Layer 4 of a small transformer language model trained on English Wikipedia (16 layers, counted from 0, width 128).
A neuron's activation on a vector x is SiLU(weights . x), where the dot is the dot product.
The model reads these tokens: "-" "o" "e" "-" "t" "u" " for" " H" "ain" "an" "ese" "," " B" "à" "n" "g" "-" "u" "â"

The vector x that enters this layer's MLP at each token. A number n stands for (n - 500) times 0.0092.
0 "-": 490,700,377,352,575,443,433,505,488,499,463,436,524,364,569,473,374,367,399,642,560,452,616,661,424,398,596,334,367,251,518,415,415,477,581,485,496,411,577,786,639,524,173,614,524,511,792,259,421,498,168,401,173,417,667,872,623,505,595,571,312,413,338,595,728,731,634,536,484,713,444,649,357,429,486,512,662,509,566,663,532,552,568,463,225,473,497,308,349,483,410,573,327,655,589,452,385,29,688,528,157,435,339,746,459,538,404,344,675,587,513,437,597,302,388,470,712,324,394,586,460,369,268,179,526,465,657,560
1 "o": 357,597,469,410,508,433,311,532,442,219,288,421,786,412,597,371,615,454,425,555,325,426,682,612,379,388,481,513,569,186,458,380,543,185,517,583,428,377,561,793,644,601,364,496,535,381,638,527,468,299,224,456,417,379,628,925,620,432,456,553,630,451,195,614,599,742,305,558,419,709,201,707,650,458,441,360,687,689,168,601,532,466,591,449,390,359,424,279,440,220,173,640,169,771,683,372,436,346,503,448,593,646,459,532,536,526,507,250,697,455,474,528,430,379,412,429,828,451,471,615,598,375,569,374,514,547,538,407
2 "e": 481,712,553,492,518,495,495,607,430,271,104,388,819,385,501,516,653,564,432,684,410,609,558,798,531,489,515,720,517,184,489,452,674,167,672,294,454,316,593,826,639,647,407,401,732,221,463,514,342,449,325,394,334,416,572,848,599,617,528,673,608,453,469,652,642,661,466,720,544,664,473,573,649,435,464,439,495,507,371,495,461,423,592,472,250,168,613,376,313,146,366,472,182,457,633,509,255,397,546,436,489,626,621,568,444,491,624,195,598,428,304,549,298,362,566,450,694,459,336,657,520,379,544,442,449,400,582,518
3 "-": 544,690,489,476,515,299,440,512,427,452,411,324,540,314,570,406,533,374,514,578,512,575,582,726,437,450,616,329,333,252,436,436,503,390,672,242,595,513,486,766,677,711,160,560,576,571,706,215,283,536,151,448,256,409,645,756,557,439,586,338,304,429,351,522,704,732,594,527,441,851,397,484,421,311,424,449,469,512,495,595,610,557,591,400,325,458,551,192,310,415,468,547,271,479,510,587,304,193,519,563,194,356,295,714,541,541,428,422,584,471,535,554,564,356,452,417,845,304,325,640,443,333,292,238,452,396,577,384
4 "t": 602,503,679,424,627,227,456,503,485,436,292,457,482,453,521,372,555,573,492,742,586,522,432,580,413,481,401,554,336,178,409,364,518,551,577,474,543,409,566,720,846,651,224,567,526,252,549,538,403,447,40,554,349,522,773,630,465,344,557,496,760,450,333,937,568,656,204,699,369,757,372,787,601,547,381,432,646,597,486,440,519,376,576,485,364,533,622,628,341,323,461,609,183,440,657,617,350,147,668,575,463,537,394,593,527,492,518,116,700,528,580,428,628,245,452,193,754,373,422,522,700,459,505,351,421,327,529,433
5 "u": 505,582,733,414,616,325,317,576,293,243,310,470,670,417,579,640,753,666,240,534,496,649,702,599,451,496,498,546,219,283,375,456,773,335,645,397,469,603,541,722,684,617,523,380,638,455,487,410,435,343,303,701,356,225,487,843,390,542,526,426,543,511,179,565,501,722,437,776,367,668,374,560,713,455,286,358,737,429,196,405,289,599,500,511,377,132,713,433,462,321,354,499,112,602,625,443,317,313,590,469,488,588,380,563,463,527,402,355,461,667,788,482,635,537,434,593,744,409,533,553,562,355,610,409,676,443,499,425
6 " for": 607,582,631,264,618,536,369,503,566,560,493,435,697,468,388,364,726,314,363,647,354,621,432,627,475,420,494,628,473,436,249,352,385,533,625,684,591,365,551,504,662,555,247,449,561,171,623,465,392,474,68,517,106,513,478,668,577,693,612,530,403,398,435,490,568,636,453,666,452,771,405,706,654,403,462,622,549,568,634,594,529,421,455,456,277,377,519,322,377,295,506,498,217,707,783,467,259,165,755,541,324,575,45,652,589,633,448,311,554,574,661,511,770,341,361,409,504,493,369,716,652,422,426,503,512,548,813,590
7 " H": 544,645,390,553,418,289,553,571,401,596,446,567,642,315,488,462,792,462,464,665,513,554,505,586,502,450,621,541,364,383,639,535,549,408,635,321,550,611,501,565,697,736,330,416,477,524,470,500,412,442,226,389,418,201,717,587,419,772,655,597,563,419,266,570,693,939,221,811,525,816,508,690,528,563,191,508,790,523,444,481,413,146,616,615,290,373,544,541,275,383,514,495,297,452,467,483,460,130,489,524,210,617,317,826,396,510,672,273,602,496,590,507,549,435,504,444,629,408,345,733,477,386,624,428,477,448,635,302
8 "ain": 466,576,356,300,529,619,380,462,673,499,280,328,863,410,502,309,501,632,551,700,567,427,477,674,418,299,636,579,260,413,523,661,612,422,574,298,624,454,466,441,565,674,325,404,466,344,691,422,471,513,203,255,493,274,638,779,535,486,371,584,309,384,456,518,586,719,517,630,647,740,335,633,751,273,647,543,339,545,467,417,271,493,816,632,475,338,836,359,350,257,432,489,390,375,572,360,291,178,625,269,386,768,380,519,412,658,586,561,730,671,588,289,726,112,445,613,691,494,503,629,395,444,650,448,489,244,593,403
9 "an": 706,600,396,583,588,466,558,526,320,502,461,309,828,343,464,499,400,533,599,635,694,602,521,551,316,415,569,668,489,342,639,295,658,426,507,536,453,492,421,683,672,523,150,623,462,283,655,430,432,549,340,584,524,210,561,759,551,618,440,581,567,485,415,552,498,727,477,781,456,692,403,535,663,84,757,317,393,852,336,553,524,596,769,532,288,277,657,385,477,206,268,620,224,590,685,413,356,266,543,348,507,646,525,469,493,479,587,384,634,534,384,627,668,405,550,486,976,482,509,743,520,333,703,274,512,428,469,438
10 "ese": 405,794,569,485,591,552,438,548,399,551,312,369,877,273,409,420,545,658,439,708,642,654,497,640,402,420,620,542,559,275,489,368,765,446,580,541,352,503,657,735,635,692,196,435,662,215,664,436,489,483,212,532,460,285,364,625,609,760,431,603,565,463,358,595,593,623,623,578,327,650,357,905,631,347,615,382,513,786,250,417,624,494,720,455,400,305,493,408,425,159,317,455,201,642,613,415,418,366,585,323,545,603,462,553,533,446,359,450,586,446,239,471,662,261,508,760,796,448,305,640,498,275,597,504,432,399,622,503
11 ",": 521,757,428,418,650,432,426,342,524,411,590,459,740,317,555,498,531,422,383,774,547,614,705,630,370,488,537,510,411,322,466,353,325,306,638,654,592,410,445,676,669,468,254,517,590,465,858,471,429,588,342,522,253,138,580,703,699,554,508,711,549,286,376,440,645,722,652,770,481,732,597,742,284,541,352,453,613,405,444,561,533,438,428,542,366,306,384,428,410,425,497,416,305,459,698,628,394,311,828,398,287,546,350,678,634,625,402,240,559,652,498,564,634,336,508,579,647,392,355,689,603,351,398,350,599,537,691,430
12 " B": 420,581,388,459,583,461,442,533,552,597,467,548,507,144,475,394,656,568,271,618,641,420,521,421,452,429,545,557,500,282,492,461,558,426,768,396,461,531,493,629,520,783,221,291,525,287,700,423,343,406,38,500,373,239,516,405,522,721,582,520,608,456,369,509,665,779,320,752,349,705,493,803,411,438,456,679,750,674,529,521,352,330,422,644,428,422,538,620,91,313,393,538,200,644,468,397,459,245,532,513,268,512,315,746,515,405,615,335,587,432,541,448,453,395,477,484,739,497,277,639,437,449,879,398,457,366,521,413
13 "à": 463,498,413,439,466,449,437,450,482,418,317,400,751,492,672,367,569,355,307,539,611,597,474,512,548,250,536,690,591,262,511,573,568,480,778,574,445,323,629,722,716,526,239,283,476,617,332,349,518,375,402,693,371,277,564,594,377,677,470,483,616,503,551,467,879,606,358,869,340,947,359,824,576,540,369,326,624,591,241,456,267,516,625,535,472,376,648,523,357,280,173,552,217,508,584,445,221,384,459,454,466,562,417,757,708,390,375,390,699,628,784,642,330,444,422,598,459,364,372,717,331,515,373,439,385,448,507,422
14 "n": 510,496,409,517,571,413,667,353,431,268,345,539,618,505,580,180,699,251,698,733,443,391,634,746,489,496,481,576,376,250,544,429,764,525,699,306,503,279,470,942,591,785,185,374,569,344,367,521,257,392,318,842,507,327,593,743,460,396,553,397,642,453,401,571,565,550,506,759,394,633,327,678,476,421,570,432,412,490,395,471,348,462,441,418,368,224,741,671,298,439,373,292,137,507,640,496,130,462,496,489,369,590,331,645,429,676,579,333,647,636,850,559,383,292,468,603,637,366,349,543,497,434,396,478,491,511,510,433
15 "g": 673,730,633,468,640,305,551,540,228,343,268,444,523,409,479,369,612,476,466,451,480,536,605,685,436,478,628,734,327,399,471,324,734,476,650,227,409,417,499,861,559,891,308,223,616,172,598,413,412,607,413,716,450,319,566,741,471,521,495,288,400,495,346,799,620,651,193,788,344,737,269,707,597,446,371,596,686,490,381,466,401,606,674,544,235,454,490,591,656,376,535,405,170,396,598,668,407,228,371,386,415,490,404,745,439,633,634,392,570,353,717,534,538,507,482,576,685,412,445,476,477,318,508,438,615,270,616,363
16 "-": 478,689,494,539,486,268,499,541,429,438,394,312,492,348,521,348,542,427,510,565,609,567,584,741,403,419,658,393,294,183,521,437,485,388,650,299,665,432,471,712,695,798,212,515,525,551,717,162,322,512,132,581,292,458,663,613,565,478,536,325,402,460,364,557,752,718,600,472,410,786,541,456,434,247,478,505,534,476,492,556,473,490,621,349,352,419,590,209,368,425,510,571,290,518,479,479,304,238,458,550,167,374,226,713,493,562,386,479,601,522,643,435,539,319,457,496,833,299,340,632,364,348,248,245,510,436,553,398
17 "u": 427,562,693,525,522,317,420,629,332,261,272,430,595,466,414,550,685,605,208,503,615,580,626,599,344,566,517,544,297,299,486,438,701,347,562,509,424,466,591,612,695,611,504,396,656,450,593,424,512,346,327,714,350,243,472,903,432,448,473,528,551,525,281,647,602,751,404,758,387,612,262,680,730,466,379,348,763,489,241,302,334,476,622,478,330,149,733,456,457,251,245,565,215,707,672,365,355,215,528,497,396,665,385,569,415,572,358,401,545,522,709,368,555,348,465,621,776,372,495,511,564,330,656,374,716,466,590,388
18 "â": 508,500,373,547,622,234,410,468,450,313,230,508,731,365,572,448,588,498,468,531,795,549,346,665,622,381,477,657,246,301,419,359,618,552,571,543,506,272,529,697,615,737,222,32,389,617,521,371,549,648,369,581,372,383,422,600,465,701,645,575,533,572,434,492,644,818,503,770,432,690,232,725,556,493,324,289,551,561,442,505,270,441,681,445,298,282,668,553,484,386,354,454,252,402,783,544,191,386,568,489,480,489,371,585,654,536,177,417,668,712,665,604,404,363,454,643,777,510,402,529,594,284,291,527,410,504,680,320

Each question shows the input weights of one neuron of the MLP. A number n stands for (n - 500) times 0.0016.

n285: 605,584,382,442,632,567,592,399,534,466,449,382,503,466,291,637,394,472,520,332,443,355,477,540,610,579,520,272,348,324,843,538,493,648,497,617,322,354,398,666,446,560,585,574,474,568,659,579,629,466,531,469,343,497,434,388,480,442,421,402,371,569,550,418,573,486,456,277,516,532,477,470,588,763,407,601,337,445,573,557,456,569,400,613,425,477,558,751,374,613,335,500,473,531,415,487,471,566,581,751,340,551,631,377,604,392,249,543,697,373,618,432,506,548,522,500,510,625,517,373,673,736,413,517,513,627,610,468
Which token does this neuron like most? 0 "-"

n351: 401,518,538,450,570,478,584,609,519,752,478,559,471,715,613,445,503,409,525,517,762,479,363,361,334,476,325,533,386,601,542,503,534,394,439,500,672,432,475,479,327,549,524,417,278,609,527,363,693,646,646,296,515,402,614,481,595,568,560,395,538,412,480,469,561,458,404,520,588,374,461,421,376,462,695,405,729,438,518,433,423,608,332,432,549,617,572,534,457,466,319,557,602,497,568,476,454,530,485,636,461,444,583,390,515,567,629,515,503,500,628,528,600,372,613,551,488,255,475,340,645,512,564,409,574,509,749,473
Which token does this neuron like most? 18 "â"

n486: 528,471,355,445,292,574,598,463,552,325,468,561,534,375,301,300,292,530,442,332,359,550,599,439,577,497,561,399,413,528,627,452,568,347,570,569,490,397,331,519,485,493,565,637,740,442,276,435,425,694,483,437,418,419,309,636,398,526,562,388,589,286,405,494,547,500,371,512,597,555,462,462,488,572,539,413,500,601,551,399,584,725,554,688,770,572,435,671,355,700,506,497,516,485,500,525,589,383,466,563,581,364,410,497,567,444,418,378,406,661,555,574,442,573,459,377,364,550,474,575,405,512,265,491,344,550,358,405
Which token does this neuron like most? 13 "à"

n542: 498,500,502,499,500,499,499,501,500,499,502,500,500,502,501,498,500,502,497,502,500,501,501,499,498,501,498,501,498,501,502,501,501,501,501,501,502,500,499,501,501,499,501,498,500,501,498,498,497,497,501,500,498,500,501,500,502,498,497,498,500,500,500,501,496,502,499,499,501,500,499,500,501,500,499,502,499,499,503,502,502,501,499,500,502,498,500,501,499,500,499,499,500,499,501,501,499,500,500,500,497,497,501,501,499,499,498,498,501,499,499,500,500,504,503,502,499,501,497,502,501,502,501,501,501,501,498,503
Which token does this neuron like most? 5 "u"

n344: 497,709,286,351,443,620,503,376,615,562,453,412,547,528,622,546,438,629,553,526,205,653,443,469,553,485,571,382,488,539,482,567,553,679,655,487,488,649,338,553,433,565,432,701,322,438,328,316,461,537,456,650,553,506,536,460,417,463,368,425,447,446,443,711,461,475,478,517,421,588,648,425,583,604,613,580,475,478,412,424,408,449,491,548,694,530,553,481,533,482,466,553,352,376,531,458,474,806,553,461,583,652,574,586,603,659,513,647,599,550,336,488,687,538,438,535,583,332,488,262,541,542,424,454,479,586,448,609
On which three tokens does it fire most, strongest first? 8 "ain", 14 "n", 10 "ese"

n1020: 456,529,485,422,402,414,352,533,555,457,477,634,492,469,558,357,433,464,543,417,634,564,472,497,656,503,380,536,466,536,503,640,577,623,429,704,474,445,754,530,633,488,519,464,538,530,407,604,427,558,432,435,655,754,597,500,534,509,503,353,489,643,487,249,483,396,503,579,505,440,609,550,599,515,433,588,744,529,531,401,417,418,469,428,572,530,514,431,517,187,472,439,520,456,314,388,385,489,626,436,470,595,503,481,672,527,523,584,489,552,448,489,408,687,453,535,428,715,477,561,594,392,407,503,463,401,497,544
Its two highest activations, in order, are on tokens 13 "à", 18 "â"

n424: 462,565,381,560,590,634,672,432,204,521,509,528,432,497,446,506,388,625,569,469,497,462,641,601,626,361,550,485,506,537,560,458,578,259,318,609,583,545,440,506,393,285,629,392,494,600,389,635,398,563,374,352,370,374,497,290,547,631,679,413,497,689,519,482,556,482,506,396,520,540,567,535,400,366,427,618,580,446,556,626,530,500,532,472,437,598,597,455,521,632,305,403,351,407,494,416,532,553,491,439,313,377,426,414,591,438,494,485,448,526,437,565,639,438,484,457,486,577,260,494,302,474,600,538,503,566,406,420
On which token does it fire most, and how strongly? 12 " B", at about 1.7

n630: 317,658,586,626,342,641,415,510,490,422,609,518,442,433,428,487,531,348,425,333,433,415,572,275,429,569,577,536,685,445,529,487,517,673,453,469,386,493,476,536,388,419,302,339,554,448,348,480,424,656,562,646,321,552,484,391,510,318,531,716,510,366,699,500,487,434,598,407,236,564,744,437,469,507,431,393,517,537,390,367,571,358,597,307,447,392,346,686,334,620,456,428,534,589,601,362,654,526,403,566,536,612,607,477,553,573,277,539,683,510,539,618,618,449,469,701,523,340,503,657,552,591,274,437,380,513,404,391
On which three tokens does it fire most, strongest first? 13 "à", 10 "ese", 14 "n"

n785: 506,455,457,477,541,497,523,596,490,477,584,459,647,420,542,636,578,557,626,374,586,437,454,289,423,416,580,585,282,614,432,346,494,445,459,313,462,590,335,722,527,426,444,653,621,577,399,558,378,629,569,417,479,423,195,442,596,680,346,195,494,379,435,500,434,454,648,315,382,467,597,654,539,352,559,441,586,448,367,456,606,414,383,490,513,413,510,606,478,522,309,493,397,488,439,688,541,554,632,638,528,506,554,435,408,487,647,431,338,682,544,593,552,570,450,467,438,414,404,640,651,702,465,503,634,537,557,607
On which token does it fire most, and how strongly? 5 "u", at about 2.7

n303: 589,571,457,510,318,432,467,443,660,595,431,455,494,656,540,258,592,476,385,393,624,551,613,471,516,649,425,468,360,362,409,561,497,382,407,460,513,615,546,437,546,558,462,426,445,597,564,546,570,697,644,328,352,377,643,464,536,569,576,373,428,630,545,457,436,426,520,614,703,194,570,557,561,347,450,516,684,773,529,673,608,510,632,340,497,506,183,631,439,645,348,507,608,366,484,404,528,587,572,529,591,562,412,290,432,335,470,557,532,563,576,542,475,537,446,658,513,597,506,639,403,620,310,522,487,428,545,634
Which token does this neuron like most? 18 "â"

n527: 509,408,484,441,560,353,329,370,522,426,515,422,348,387,360,532,627,490,460,483,540,641,337,797,685,518,674,392,583,663,595,488,565,450,436,466,473,608,580,432,564,404,539,494,485,388,434,593,557,482,453,424,500,183,428,466,650,426,353,524,386,478,421,571,443,640,374,531,590,564,548,452,446,478,725,385,396,667,473,452,623,409,418,788,555,539,534,586,482,582,335,603,497,346,521,653,663,581,591,608,509,632,473,559,533,516,475,494,583,556,549,552,456,514,528,509,603,383,497,357,513,488,439,636,479,719,621,603
Which token does this neuron like most? 7 " H"

n725: 367,503,612,331,510,592,777,543,638,438,749,500,477,616,413,535,448,475,407,580,486,266,384,292,389,327,633,497,527,503,424,683,425,389,632,521,483,497,493,464,386,543,388,667,290,556,661,275,326,290,507,542,396,543,334,414,561,637,573,440,467,342,528,597,614,408,627,447,552,494,306,483,357,591,765,309,542,293,422,490,586,409,402,329,486,715,628,658,638,412,371,737,462,400,445,520,609,577,543,396,444,576,493,283,510,521,399,487,643,556,336,462,536,500,459,369,592,496,439,583,518,447,412,554,439,434,463,408
On which token does it fire most, and how strongly? 0 "-", at about 1.6

n787: 539,460,390,526,296,486,485,419,372,611,459,454,536,359,333,505,564,467,421,584,486,421,506,442,522,703,480,350,512,575,430,399,317,450,363,562,428,480,710,664,566,488,452,539,560,569,520,608,297,596,595,347,437,439,393,593,569,352,470,421,450,604,511,602,551,461,381,564,522,489,438,537,508,494,653,458,497,617,409,665,459,277,517,705,530,548,397,381,420,580,477,556,497,479,671,568,491,526,414,568,341,497,529,550,674,566,577,441,300,478,497,613,429,563,473,405,403,434,647,356,491,601,511,503,336,517,688,644
On which three tokens does it fire most, strongest first? 1 "o", 0 "-", 6 " for"

n731: 388,535,612,488,542,388,547,539,631,526,576,616,528,313,509,408,591,476,430,559,592,492,508,532,553,525,491,497,517,558,506,432,387,640,568,591,537,604,477,578,434,570,542,566,459,627,409,471,539,503,470,351,453,383,399,712,512,564,420,483,445,559,497,663,406,512,434,561,732,607,667,472,363,207,421,586,277,477,503,637,543,696,557,563,634,643,535,622,528,443,537,359,477,508,549,429,546,656,386,384,564,456,244,403,520,628,438,359,576,458,546,561,426,686,572,461,403,452,388,500,317,545,606,608,529,575,449,525
On which three tokens does it fire most, strongest first? 12 " B", 6 " for", 11 ","

n894: 602,578,416,401,516,588,487,330,533,622,470,403,431,324,633,417,646,593,464,390,588,401,386,402,456,436,552,574,477,310,668,401,688,609,536,567,591,510,546,380,304,452,576,605,637,509,333,543,529,411,524,486,438,481,573,424,497,359,560,564,691,416,324,500,397,493,707,455,481,531,596,240,503,305,614,389,652,543,542,681,372,382,568,483,490,354,350,569,548,542,402,567,428,470,451,391,396,510,456,638,418,619,641,343,591,463,346,548,541,412,625,694,550,534,536,737,459,635,526,497,577,662,241,484,523,260,452,688
On which three tokens does it fire most, strongest first? 9 "an", 13 "à", 14 "n"

n926: 464,617,563,649,458,291,410,698,525,463,404,650,441,613,534,604,572,658,494,494,386,626,592,604,358,212,537,340,451,663,393,468,460,406,485,491,479,636,463,583,395,594,449,583,579,435,397,491,416,664,709,443,342,446,428,627,540,482,469,428,459,610,449,509,624,392,500,477,439,339,485,398,520,484,644,268,329,609,445,479,494,623,579,555,484,575,665,481,436,442,528,356,373,458,574,563,552,624,527,554,473,757,472,565,515,529,397,545,578,536,693,371,450,480,576,351,361,462,543,266,478,643,600,542,350,533,397,462
On which token does it fire most, and how strongly? 5 "u", at about 2.8

n323: 466,551,516,503,487,503,614,806,719,581,503,776,451,347,572,476,507,325,532,269,500,384,500,394,482,525,497,459,449,475,441,464,506,479,677,395,423,442,510,503,686,271,404,720,658,549,528,442,409,703,543,477,427,494,725,490,689,449,533,472,549,579,568,383,516,603,416,485,640,311,591,629,392,599,503,509,517,636,595,582,381,507,602,289,405,547,428,336,554,468,481,595,561,380,484,286,572,472,562,384,364,642,449,522,567,503,680,666,478,583,538,461,512,591,308,540,373,586,516,493,546,562,649,601,481,491,658,322
Which token does this neuron like most? 0 "-"

n686: 422,548,697,630,720,724,542,467,387,578,691,312,460,593,516,588,331,544,694,479,538,453,438,503,602,478,436,318,628,512,516,394,545,402,468,713,487,442,630,577,518,806,509,660,561,666,405,516,475,390,526,616,332,478,534,429,462,301,431,466,451,618,482,649,544,543,596,426,579,494,569,472,671,579,523,475,619,571,627,617,416,563,557,617,787,488,480,471,497,364,567,516,300,394,352,616,462,437,697,566,618,516,503,327,703,517,539,628,622,228,456,532,586,585,432,411,534,407,490,523,424,475,560,481,538,581,484,497
Which token does this neuron like most? 4 "t"

n660: 500,264,472,530,500,467,415,491,666,757,518,557,572,488,537,466,561,569,530,396,434,541,375,560,339,459,422,359,530,526,564,542,434,586,376,322,726,437,585,318,281,462,549,397,406,457,459,588,518,322,580,242,537,523,459,536,354,398,540,517,526,525,444,618,385,444,578,340,480,454,603,488,615,436,494,619,475,636,367,544,524,636,542,419,446,564,491,416,459,405,479,537,467,497,581,482,564,441,405,462,448,298,380,411,734,292,451,377,474,673,439,347,440,469,431,441,621,478,476,524,549,497,616,473,706,303,470,486
On which token does it fire most, and how strongly? 8 "ain", at about 1.8

n151: 467,381,488,359,419,341,529,544,354,402,529,455,552,460,575,589,474,575,483,583,617,542,583,369,587,467,420,525,514,368,552,508,589,476,466,579,387,511,592,385,614,625,555,400,435,503,506,690,517,620,532,671,535,536,530,445,466,366,424,583,571,287,584,417,374,473,594,469,686,481,570,665,574,608,555,626,535,434,441,365,489,477,511,414,467,517,393,637,699,514,361,381,383,539,457,383,551,464,432,536,382,526,384,276,452,535,436,500,497,426,315,263,335,586,479,526,388,476,287,558,404,423,514,534,585,401,357,459
On which three tokens does it fire most, strongest first? 17 "u", 10 "ese", 5 "u"

n459: 481,426,593,466,656,472,489,688,543,366,423,485,551,568,488,564,540,375,408,487,605,445,434,276,587,638,494,356,480,511,547,519,503,395,514,558,585,497,480,519,304,524,708,371,615,565,625,543,373,471,588,330,457,445,467,620,576,750,512,610,492,523,510,474,358,385,611,516,460,495,453,528,458,494,529,631,553,552,618,500,384,669,551,639,396,646,454,503,464,458,627,272,520,531,486,508,509,623,416,591,527,386,477,497,337,453,587,411,586,544,554,696,497,395,464,468,396,664,365,581,480,398,576,573,703,601,592,505
On which three tokens does it fire most, strongest first? 12 " B", 6 " for", 2 "e"

n419: 425,474,375,545,557,651,432,480,506,523,604,510,307,340,451,506,367,746,471,521,632,519,373,449,595,572,404,365,551,534,606,557,568,329,424,589,513,471,464,698,649,480,410,700,512,694,330,322,437,523,378,247,473,429,434,451,622,349,352,419,509,273,530,425,478,533,590,373,470,232,513,553,503,641,631,608,507,403,405,528,529,500,646,574,466,432,419,674,702,567,446,510,468,200,571,538,643,535,401,378,413,503,516,361,471,390,415,387,447,503,432,603,668,388,465,480,373,507,637,647,582,453,449,456,577,550,547,429
Which token does this neuron like most? 11 ","

n381: 371,529,530,376,433,399,609,343,554,631,660,466,521,479,653,507,544,538,576,500,446,504,455,644,417,514,654,496,417,510,437,602,554,905,717,390,489,518,445,448,466,187,371,713,388,472,500,438,472,529,611,526,367,392,525,409,583,565,592,507,510,430,350,220,422,440,500,520,384,442,638,444,446,718,628,510,511,395,393,486,504,574,439,635,648,486,533,901,610,628,317,621,428,619,395,366,550,695,586,296,350,388,342,524,379,567,529,728,654,625,550,215,397,616,606,660,545,496,511,438,400,542,472,610,328,576,684,559
Which token does this neuron like most? 14 "n"

n995: 462,464,541,515,408,489,617,302,478,377,620,286,435,464,303,510,445,485,460,332,680,451,451,730,400,609,579,282,504,694,611,703,428,328,347,511,518,410,627,625,381,462,545,586,589,445,564,700,261,402,526,604,541,225,416,627,378,464,570,528,528,533,364,464,465,489,666,520,544,613,588,394,520,526,496,337,271,584,496,621,550,311,507,553,587,740,394,590,493,617,557,452,352,553,677,655,557,383,365,605,215,341,206,559,361,470,372,521,318,590,271,403,336,497,556,444,355,467,550,631,518,409,457,660,546,576,372,593
Its two highest activations, in order, are on tokens 3 "-", 11 ","

n746: 560,561,500,486,410,622,648,609,623,459,586,569,318,480,635,346,431,611,466,475,405,324,678,245,346,464,561,677,623,503,619,497,233,542,594,465,585,503,349,392,180,561,635,528,497,464,443,459,470,401,381,528,416,530,556,545,649,643,455,702,572,423,500,256,624,532,657,422,616,497,590,583,557,538,493,516,416,528,389,560,940,444,530,646,471,681,510,500,527,389,588,653,356,569,677,383,590,550,569,480,510,524,602,310,463,525,587,470,626,497,496,452,481,523,478,482,402,356,520,282,315,431,449,527,585,490,500,259
Which token does this neuron like most? 1 "o"

n938: 680,533,417,576,582,536,379,540,482,657,500,366,380,563,488,413,521,331,488,433,461,278,358,554,477,340,401,579,521,581,529,435,479,509,473,512,518,738,576,422,514,578,541,587,509,618,427,512,389,578,488,506,437,506,319,627,739,551,549,392,491,488,522,603,432,556,653,607,446,420,623,462,478,479,396,644,482,597,388,642,485,278,536,353,276,454,497,491,485,589,485,692,452,574,584,758,484,633,500,392,512,627,512,362,417,441,531,366,462,440,395,284,500,491,439,636,483,661,506,387,509,442,473,538,420,384,417,732
Which token does this neuron like most? 6 " for"

n770: 401,503,587,476,503,490,576,472,418,562,521,536,623,632,262,695,238,301,641,522,510,400,241,578,324,526,432,390,537,562,516,462,466,464,362,486,527,507,469,516,542,386,628,518,394,428,453,572,470,664,665,472,452,493,672,442,591,721,448,781,741,552,497,455,530,613,514,640,490,523,457,477,414,517,434,615,591,555,426,604,660,521,315,358,364,750,497,445,510,440,415,604,568,649,425,483,569,654,503,407,346,237,561,373,369,514,510,235,417,405,431,309,409,410,553,244,569,605,520,559,472,457,328,433,652,507,313,542
On which three tokens does it fire most, strongest first? 0 "-", 9 "an", 11 ","

n230: 629,437,379,485,601,869,777,492,333,344,623,469,493,614,406,625,481,554,429,548,375,605,193,430,667,424,367,203,452,443,711,552,422,433,485,474,456,407,306,706,514,543,539,511,552,401,261,455,543,400,496,588,773,400,468,407,588,507,304,532,599,413,562,526,642,534,478,229,388,521,703,406,455,387,549,603,523,310,442,453,385,637,610,720,379,582,384,730,627,536,401,425,381,486,437,467,547,805,628,547,479,441,456,475,511,554,342,540,378,496,582,360,507,538,588,367,713,374,621,676,424,568,325,475,474,496,515,564
On which token does it fire most, and how strongly? 14 "n", at about 0.28

n223: 528,315,490,671,400,748,367,566,423,513,497,537,600,637,643,614,458,497,484,605,478,569,337,535,521,575,605,472,350,750,574,590,506,467,525,702,747,587,400,432,488,356,679,457,642,509,534,513,325,500,576,460,594,478,568,394,420,535,318,528,540,523,565,448,478,388,458,418,461,409,500,484,568,471,507,368,477,774,645,582,631,480,513,470,403,553,396,478,459,705,456,523,430,380,599,734,395,409,500,506,546,349,389,540,323,682,685,463,394,445,303,551,530,397,565,385,703,533,525,662,490,432,402,390,690,401,453,427
On which token does it fire most, and how strongly? 9 "an", at about 1.4

n637: 459,571,418,647,480,539,461,472,530,467,476,630,463,589,494,539,563,609,289,436,643,532,497,607,506,573,658,629,673,517,474,520,470,557,650,631,642,668,524,339,455,425,503,562,658,520,421,464,471,479,577,485,599,546,593,470,651,437,488,503,580,476,461,726,412,373,572,533,632,296,380,424,550,390,464,477,491,494,577,573,560,282,503,649,497,471,609,506,553,435,378,670,228,514,572,328,639,503,486,596,463,797,360,446,435,546,524,456,546,377,494,479,545,528,453,595,423,485,292,309,369,618,544,318,503,615,547,509
On which token does it fire most, and how strongly? 17 "u", at about 2.5

n52: 365,478,332,375,409,645,437,618,354,509,537,654,474,515,487,439,509,325,431,529,522,470,601,417,479,656,577,415,481,700,560,625,531,506,415,399,445,578,575,420,324,500,485,398,646,535,518,422,397,584,408,417,594,583,527,460,522,429,541,539,550,405,380,463,436,577,287,486,442,441,412,530,371,424,195,366,440,590,628,327,556,405,549,423,455,638,625,361,470,409,380,362,652,757,515,594,392,567,521,657,545,609,478,571,564,644,412,542,371,545,362,701,456,509,404,503,328,752,402,469,664,572,454,509,629,527,451,462
On which token does it fire most, and how strongly? 7 " H", at about 0.24

n562: 408,442,637,595,586,383,559,311,464,513,503,448,537,487,348,644,292,425,572,735,334,452,343,386,338,376,549,522,425,469,487,528,461,553,786,593,435,480,461,390,574,527,342,520,460,665,411,487,538,651,567,581,531,742,427,500,588,396,417,611,372,423,349,523,612,429,644,509,543,451,522,465,315,523,576,399,775,424,403,449,526,614,571,391,524,651,579,333,590,500,448,762,605,419,454,519,535,436,400,408,472,438,357,425,519,578,676,490,329,613,535,405,534,549,464,164,585,584,409,457,510,402,426,689,435,557,625,447
On which token does it fire most, and how strongly? 16 "-", at about 1.7

n750: 417,437,416,293,478,412,401,657,475,513,580,701,563,535,388,518,516,513,506,459,762,691,415,491,491,457,597,627,487,564,537,592,608,521,456,455,500,582,503,512,431,454,610,395,566,576,779,510,700,554,539,340,386,625,700,252,682,573,497,546,708,726,480,468,519,572,547,320,554,551,605,528,438,280,529,323,617,490,438,525,570,682,513,444,576,500,551,712,528,425,550,519,519,682,389,466,490,509,427,432,384,449,248,403,512,382,532,494,448,427,430,573,404,613,535,493,427,520,340,474,555,592,369,733,440,445,478,488
Which token does this neuron like most? 12 " B"

n755: 321,359,645,321,583,518,486,423,365,643,754,470,459,412,471,383,658,470,650,467,680,704,623,546,463,479,309,656,766,531,476,493,617,470,490,536,525,685,700,671,325,589,435,371,607,351,333,375,479,781,515,665,483,599,617,354,380,376,522,407,364,467,405,421,632,559,270,318,493,386,531,507,526,562,413,606,238,296,451,476,621,558,472,552,526,500,403,308,531,538,574,370,479,591,486,323,650,608,446,521,722,543,585,551,465,412,482,728,462,517,342,454,456,523,487,515,745,489,472,558,623,531,307,503,426,575,350,368
Its two highest activations, in order, are on tokens 10 "ese", 15 "g"